Layer 2 of a small transformer language model trained on English Wikipedia (10 layers, counted from 0, width 96). Numbers have three digits each and are written without spaces.
Take only the direct path to the model's output, skipping the later layers: a vector added to the residual stream pushes a token's score in proportion to its dot product with that token's output vector.

Output vectors of the tokens that the questions are about. A number n stands for (n - 500) times 0.0052.
"Salem": 595429463529631445485554518550371340668476555379441457518457592494403321481457655492427675354395496572388533500463662561535480547538379478454580448522572413449628505392434459447416365630399448486528518506545612474673456565461671664451559358532559434633521688572547500537616464472576446497
"conference": 579528478513538503546546517372318292592561579396474315627592568367348302414552604480477638345513649475422716438425721519540412522529430671445658328562483381752593674362535516690429429471674397302487401409422480607537806564523621590281405514370492367536527500621369546592572524533640587436
"====": 547569602512475366375545647558368344595497446416562563594503574426642435389474538432596535449385595442406725490485743683441293594425576657417551431531676378332548447212479502372655434647500470620552612457512417443548565537490518322646545613404550533520508387513443485314545530406493408457
"ability": 443494661529505525494631528402583383435479520518433471491644614500398355522647487385486544434572503373380412290421512455426483537459446519388551541475598393500446243222462481465644511573528399518546652305552586669458781360507532444449387447482522475593507770721551732617552355407580509421
" Trump": 547500476580467463395563441489518414659564565293351493556668678403405446458500532491481514482626534548490419418365576635368446566507363536506610397450703425300534403430371495350354318666448303506445489466515582586497559634507552513520430317453537306432509490629530397618627539405487581407
"most": 568416352545576538550739538469468373468446615545395423512661387476413384467411598491405707396540454443455588458430591369445421557538496615503540562258570390360452411470304465423583503593387405384403600277412490582577737372459557617515567590526581381403509734672551541565619649407638459590
" Records": 583442473593439572497555513510519530558479418406473515535507630375380343491529670538412622417435530379466471377352603521463529531502405662349589479400570427448495624489494522412449477498450490437588485334689626494492454655373589548268414360436531497577496555529614452561470507366556585479
"board": 460363539557500589599377484617459436604644613440487522510518498421471403490580445495644632478523655692502556489516589602472515525433400425369538427345487512561570642271396353515498441573485546473478465323569596672490403394401419556423427565625471406422501462650584443488531439394728512453
"ground": 555303420686650396601619549465478301577573676434377583509485529293375391492436513503546677465512531668417619368518704413487480529487370541288558431420472500529521463183306396624470321468438503581396563451399566633506576471500478637336384525406556435647506568635463492529367399453542543403
" areas": 573440596551526368600626462522434357437558478408405392621435478403384450498631477525422577395469378477469542490413529603449515496548424404398560488472561297500525447470394435369576437597321420478624652530444467604505606502417533516383541519412526514483504524470487547515572485448604405451
" UUP": 416340330647462397647703615367379120637765558315249407696584527176403107291450574748431631332488592521381756320354722630382321622442216714347801193399690170399715414038275488322418401671432362450322584237610617687603797701369717702383408393589647320550553664782549504652555552405786582147
"rthropoda": 397304359667531541589788425446424456656668561311515448585710543280643252514416595693409563293428568349386372335408693701516390615688320488413581283337396469507624417516374580380389247489472317528272601348535472629613505583369623389519365696458497523565531543625525567662443438364583580370
" known": 475471493536454437513547528471461380396515547347456602429546563405492494591463553659481635530569504565512678465542511444569474555554465596460599453518403400466485525451381580492580518536285511556475469378524549631644523484525492606412534567463498376496503404556555604549491549433398467554
" Insecta": 428518591519604519591589532595427278520393487328517577741721521332545242509417520787497487417407700434558465372441645599546500565541398561474601334486409186597657552554425503398512305530539374567368664317556532686527715559298752500456342589550523525579528668515552602549592619326524477351
"right": 564319662498636543417611582567563478618675688450462553429502520529579331528500587536546497314547416696562617577326536427505471559493483538472569380370529473456405532281377524519479287664519578416516471503586430469464578468532524598628471555544515345614501608593700593583560625527649464452
" throne": 396431395573300347550733519436585278519497563510379547605582483467599402377323473591375587329421660471449583424323550565546384596454438487476564510340740327438721500477423498436409381599452390540354579369487551605589511642313779477462452342618521412586504727697542476527531422392636517381
"gastropod": 410504465500535448598713515432303371758672597358431531694713588434524276601401686580360573376375658524307645457341451603416480554659383581543392347314533331628620506409320651462608441583453489527268653512692524649571526432241526532415400445392545406660525456556429458581335558400665565432
"shed": 471677576425456417512444378449544369727557443285506467457481319393321271547436484683476695317470710587534614417494599544492527473451500546424511530380468305485327467226351547482460477759428484514464455517413415629708515377464660587293414444516552584534513590628548505488374359494643402366
"ility": 585513473551529535592631547392342442547506564712277408685591591335387379503466500446621576398456500438342373430274630494544340601517490590369627453447605492337542466289463396308446199472339490534383623399602603692478655528519651621561554624608444589508510606816549620518503424453616551458
"CET": 473364395614350384651620626353573420561543608513357455580769609454327299286487555519456442469490559432503589514563606634569555565576349656460721367567533333605497468347429420399514380605586516471343669422467593558493649506523528558445343714401600492503525682547596519643672476294549537391
" none": 479526445626498485457481435445559479435553459560469415639591518476513497430429537534469592466463451404498469384458593481494442570482360519406541223417594435614546462448291556420469489583418498493401586425526567561454616439511602527452509457387516475367514602490570533568676613475575451398
"ure": 515606676557459675576702434550385422459517763470479557465552330465508345406617549538439522515575455560392450401525603485607598678446406597506429448458542520392426393284421335407447482481300489508513568650480484442566517573487530424437505646493560404522496431679317516615503503385538496433
"illon": 553322551624493441406595543452497500613661524464399626631457478340460286456629569511452692346507562409398544534360629655393402583587496558491563474416595483475684446416464549395427390467370514477427575412628448463511574572510719583469492424468496385564507644707636355463639457424607483353
"ત": 420286386624480424625660643430364233606762593338309364715618569220412027292406624799406659371469588504386716275281654624396352696428054724354831305349605180361661331158195469382434397639394378452350523383595632722637730668324795710412426429576599264560534712769598458682595549414705560307
"king": 434474579422375523702381300495593431572460481497591376459408649497492387492449386544486616411484637479442611429374494534602500556435508573231513438552667463497377445220425458446571485552495383439487675583463580547601473420539598588313450439485561527431502759703519428484576459426673449565
"1": 511556380442586493447484388546523531484404521552585563440342507586599447520548462414527407487445463520564466585601494472513541430399497516568558477500488465558553544582518620536615505425567563582553483582496520467456440421527624443419588535418507486446511426463496429560588437542429453492
"a": 423450517625506475575544449599551533435454366551471427614317563575704445475489560430515540527604498504482591555579534468537589509482555493616386462450526544462312453569593433553446647381532468617544522520414623449408470452553389504564565440562528547453497550527393621489470456489489502389
"man": 526521587564424410517402466553535560608374527592395468494630637444570379433500507610412474518635526624334488541462565393483514413604575445444411502468466479545476463553455548521445458479494509403471557381359542452550387506581474545665504473481447487577495542557529554485594582496533438569
"er": 505474669423419617534564566467619529488497549612432584449417450558491427550581448568393561500571396527356506560588605521569383436430563454415394583538414482609329338528506514493385523553477401515607697505492448346473470469592380520650313572547556593543498342554455589564487518478488489472
"der": 585454622463513495745486551594525550525482502611429563389509539470439392436243539508473472391610387539574559460505523490570505443574612495266520432356444457566565454408512427420550443492392372366416614559524428494513441628485481525554325346442609547466505471698520537493637434543596410445

Each question shows what one neuron of this layer's MLP adds at an activation of 1. A number n stands for (n - 500) times 0.0012.

n2: 535653420412428342525529308393594454563422558651511276388506394426408474633643495482442455524469499442452488422528829402510483398718573521349586318577913763556587651782496495534367412524410449469533536527587638557511472482608527497438608714724737657575534695513777249566148670508503480709
Which three tokens does it push up most, strongest first? "ility", "king", " Records"

n94: 564421241378447447692569575484732558728375372544469482530597623263566781453463491622350490591506346538524593526450536482728620398578480412572348390487360488688561410520433650562556432432612548430303573599507393416488406467538450386804669393375448385280295622613371653610784551457559408549
Which two tokens does it push up most, strongest first? "man", "der"

n243: 426427396375627809410604553305599334401507559527311528460597389615569404573485344281693314288438539520511451424599333430512533472439521473664433769476494469435347524337491485743517373191562522567654493555564466503448460569320502437415420620581431409521483521559545513518596323519412546607
Pushed down most: " UUP"

n90: 586359449339511606612498244529436703487336531537476489315514360642438668376419484233284574728571508530443321573706519339629368445570436548393482506370572453521549452673359505650653655613531495596279506467361472457497542424355637564526629659634542688426349516481427653597625625491514437472
Which of these tokens does it push up most? "most"

n95: 414515282397510730495310490516427407430528366360648481441281624569556415336626465318636483514419532492495598377336349495511576514517528571437561444384589289464421482395544329617626431488504547660580682409584647526631320598463558722367472459374370532520707554552459388590406513356469507507
Which of these tokens does it push up most? "king"

n64: 517486556384753402621617576612519634625549570268488567182531410428329672482447526732585486580696527314492468509550614588310397379377326570759617451425479359368417605598511638532465682458467584508347516477430594540445712260668403546371422539510399351748658553631752575320329375375466464369
Which of these tokens does it push up most? "shed"

n18: 550430630229202348686465542730528461614545427424458506405480487571427624559469590401661449546501320474526589426403547442479463679547787579606358359449299602594382384411514491698357708447647635524738558379529534504280694690776363514545592414539568408487533371607459448464750424498637604571
Pushed down most: "rthropoda"

n52: 297715411373368442556344590581583507639357588096507598421351607601530511521513702396505698507355540494417567501607460639390720511346343505685503621417411596548397592473359484373518437478470511456337617556482343523593565295454436398453599398428473473392559362808453476619391405518492596581
Which two tokens does it push up most, strongest first? "shed", "gastropod"

n16: 781560415594470577400527751626604639483595454505650455419506685332548331406560442423584460396352614332284549462340554730636378469593651619458680435319538518617781490463337526403550618505694401598633451648588247679467304328646448673497606455624586464455453398443680625452566443654353404286
Pushed down most: "ure"

n92: 432296596734457517443656649544547359465651477339504542490485438483483575453572473566575716612639280457501391548428458583346431497435402664315426435320295427466566351477592604701513558521522495469422397505527682443728506507757346499274325411393547365344550457320514445445585585518394546540
Pushed down most: "ility"

n155: 497726491513575577656394502706504674633721640532436408635376623575554359369546463613331385736489278380761272494531343466508480439547391495448392511426590547323667512662614303561481385565339291485333594212358330661545589357642385404583405394605664408526693516512529503277399411643588409512
Pushed down most: "conference"

n84: 544720358617769353517469660298586532477494359562241524472506532436600645610461524711547425451542636517620499625457327449526619514291272626353381461513418689492577390333502481552673425604503555602622412649495522654540564461462457631368356506441457678267492478470396597560436484308825460520
Pushed down most: "illon"

n82: 620441577429483735485478609415611603546636616525447572491500345783445474301583502598432433422564494678402495514444369222476559541680396493609322401546428453651476457459634595648724435683410481414352391422535532483418374448454512548508464472272490519638452392688645516270428643303538557729
Which two tokens does it push up most, strongest first? "right", "gastropod"

n203: 523341453604487370211661402412681518512462360507423355423539433596480591564578440438584568626408637470453530689586356500445564550607282405426507302500651445468527390577603258455585458744386518480622371548480617620475528306522595281562465689453598569495402547442388610331380613476604439476
Which of these tokens does it push up most? " areas"

n167: 223505482542490595456490475326767495166503331517594495466437488380408539486351525537614559371604598514579374312443577611685482607595448472686495552539600336480457677477582718510563571515554462583454616328589370433403513582354384461762613323641527439391439650669719598658659373526460417397
Which of these tokens does it push up most? " throne"

n124: 501489582524383372606392698770557446414434429413475596528502480412696214593282616388576673666389761480535680420534638560513521613519381663611599580432260464522553214708438549451502386594562655438463403539581548463473417468597711430460768377362434480475565456473599410551478448545526484594
Which two tokens does it push up most, strongest first? "ત", " Insecta"

n38: 375546374401407479403582508466453423466382404521605736386472471444616675634533609558627626609529602523405507508609436560686528673444312528332495331590518482479504334649495381443511413384390359663571662393664566767535450525745399654500575737525516555321616590493545446697362517455456418717
Which of these tokens does it push up most? " known"

n236: 340456615517516534564255382627641196366301532396703430462254553488395159607663485536566483472388539432681423423510481429400351408274371563464457539556316773380590698559527483317543630596597388610361454465595365543624643548749425302262480646475403482501468461332536523367579504364380679367
Which of these tokens does it push up most? " Insecta"

n100: 455614493575625509363768569478612591417561432598583667290650394458647495334438438585436521424509538507515564318508619656489775334452432682499534567313467359720330523463475496377542685493627408416323378482431590591519409248446552547487556453472397456581170334441447661474475578920519503519
Pushed down most: "ility"

n9: 497601354490398471529461635384477634512326528519513659283387607401424441657361546665489461339389583380560431687448597723734673247322610339509520327464547500242515421345502701492467388331434384688457614444696511595435513481612605578512257516184559455352635444479570453508481456363665497487
Which of these tokens does it push up most? "rthropoda"

n180: 182544545550471442475574431437809541532681342549423431320466476470481500499448411494341466597417391239595615411752638427290668500456572396408508182487394547452568686609276456556256423544505479499596686545573450447274563298620571341561628316294489607408427375403481290319532481258521531562
Which of these tokens does it push up most? " none"

n29: 509393570470447414291407413345497581541503511438247607634375776407417414481542401632504499436572479467280394440510494590346238438481475394539361577608400733427641527543423626493586458438302431638483474422595407389547531512689388644316545580676414328579563598409540495576585493289351327634
Which of these tokens does it push up most? "illon"

n41: 645382407596463543526371631608456512413476438541535504525533516357532654632338313578403682420491525466301553323485645497406307517328605471416563316366497535605514619400552283589468469550434392370655534630400471514417578544567560621460326350433604580720744426399537339513259392575555450366
Which of these tokens does it push up most? "ground"

n189: 511497558501638382396515598454700567369383390473404477486571516531409388502702710619316528808551332605538570375333674506327421325615584462474479625413628405532405777507663512399430589378528466460572556637628442402401413598335700379407660212290574589309375511581370398475263608382445637405
Which of these tokens does it push up most? " Records"

n85: 404582628529354650560534586388480590419484540518763692463463420625297467505559519379585390500682488632603738607536638655524606304300578597503708593667737610417493421570719476306730583595651528431395372486381617571594423693247634259502212377468538263477358576390472480423527357490374553686
Pushed down most: "rthropoda"

n149: 549615476815633624381314295227420594504608394551855524376572661520434662272539383438467549443612314505542610456480231485317568545349342633510531439437426650640579305412421306486369519625501572466605515405435418571517474417598355466565522687594462413450609557438499616607593640492467542416
Which of these tokens does it push up most? " none"

n229: 593471456518345479537468529458549634429422740435626388376386624430545712405245426653458670365474430296413509491422710468540584451446565473503584355651592334585427729496520445381347354433484824284410517565317600387649255361439522440552455882404454314521588438447437521495632423303432556505
Which of these tokens does it push up most? "CET"

n233: 606382533701621499710481662641470597423735364490665600650445463448420562605542500548377657370647498444494614563427447447594555510641489559607470510334527627646657432502443522376550637643518510586596670349270498577393631489615513687580551502592436528418568531205418695562423705692747445592
Which of these tokens does it push up most? "most"

n62: 531399392580426546548518514417474298529529634420628513371438668441590523605540405212399580845422503496588537487341665405339850663520570592333465379725542587474555436512431528700603554403597461348361681558508484523547407484409452590562299534474439476469620483589431634679496358374474511365
Which of these tokens does it push up most? "ground"

n145: 585474382701583780488684263558382547487792527467415620445680513572645507530716376436621395310463568467369606735409580568527562400579522551632660420549745493600533527490541548456585642663556379572382464536474428564361285531542411595457361451311166541776677330532439473379491581677609613598
Which of these tokens does it push up most? "gastropod"

n163: 696303591401560543522319563644547508546684401478435628500362308529506574526536397383385363545489417514492468391376530437177469381365743454320608799363292722572500401431565534475600470741384332629740634453595650420523509414375518522376764335436457511436432737539307533508291467497753530495
Pushed down most: "CET"

n116: 284416218585525617404697492349563515333416474608704316331375259668440382409510480413400545244413605365457437418447420482671422424520555585299682340424643649435383427615456518483343349347536426632239590467611446403477683378506644488483623452453431525338458506466465421481404483520555678516
Which of these tokens does it push up most? "rthropoda"

n150: 577366297509639549542615508621484431528409693385523490349550790448480427533765412774443478459433608493448361674483536673339389517605520390412448296271529495696501500478426488609557396573649593463362375603723409520467691395704532454441377502726240538602443332557372567433483436671594526509
Pushed down most: "a"

n8: 410310498718659491617467566268499432431310427528596560597490530391413782642644499543578625634561395457651488611593477600465661125566501550537705485451518375488346532270696585528578492610585442423577549500466567447328358465568501677690618473530499513482285531374346551473425594411397355549
Which of these tokens does it push up most? "a"

n114: 649333548568715263355598403596571672538557552849584491456498444507526609504457607533514439587618611441638328507458685542660413526422460571409453460451429578547577453476412464391611539587591577628440638424362219484423478500466529585483432424333560605431284458593552505490677397529510434438
Which two tokens does it push up most, strongest first? "der", " none"

n208: 388328418372365454614429489395488413508419451429317499572711444468499548352601498710440453288387457489499509399561559728391656509470494363524428660580720487626502597361430261704502481560500527435391684707498617461401477231439407568493461689473515536510650443384289521591671503512636465336
Which of these tokens does it push up most? "CET"

n187: 542248453326295396636617348548478694512436512544690363487237334594425578435508549591475584633662432613584437514535390392489549387731364404609595483619591556468290468616579554456654694559421566394491411378347327379449641301596277592627572407506580765383259486620458425444334384263548490472
Which two tokens does it push up most, strongest first? "a", "er"

n173: 469323348690637437711397656549480345302581658428609343297363729592453392561572608707316522492562657480439490426676475540513520558494633618381460554557580466635325649450423500491290333561354772581528364513526398526560630556531392439334481438502415479344451707497389460590671343520527706729
Pushed down most: "===="

n217: 448568487755442369685487477560597622454449469303474532433403452258386642641464388522464639331517656329424432594624524619508362529514516399589659715436506488687476665601451390411467519869262475485617291754442217418540418524461513419447460352544641348431551280407555639567282423701432558383
Which two tokens does it push up most, strongest first? "shed", " areas"

n53: 663512406262478654705549538501489596552842449273443654498675436452529440479678200486480561369655306377521578503579669373500482502558662333520769656673541531607617475493496352601401405329436362574465502446495359782434429516602635418516373436377597677374636481245539521533571584391579579703
Pushed down most: "a"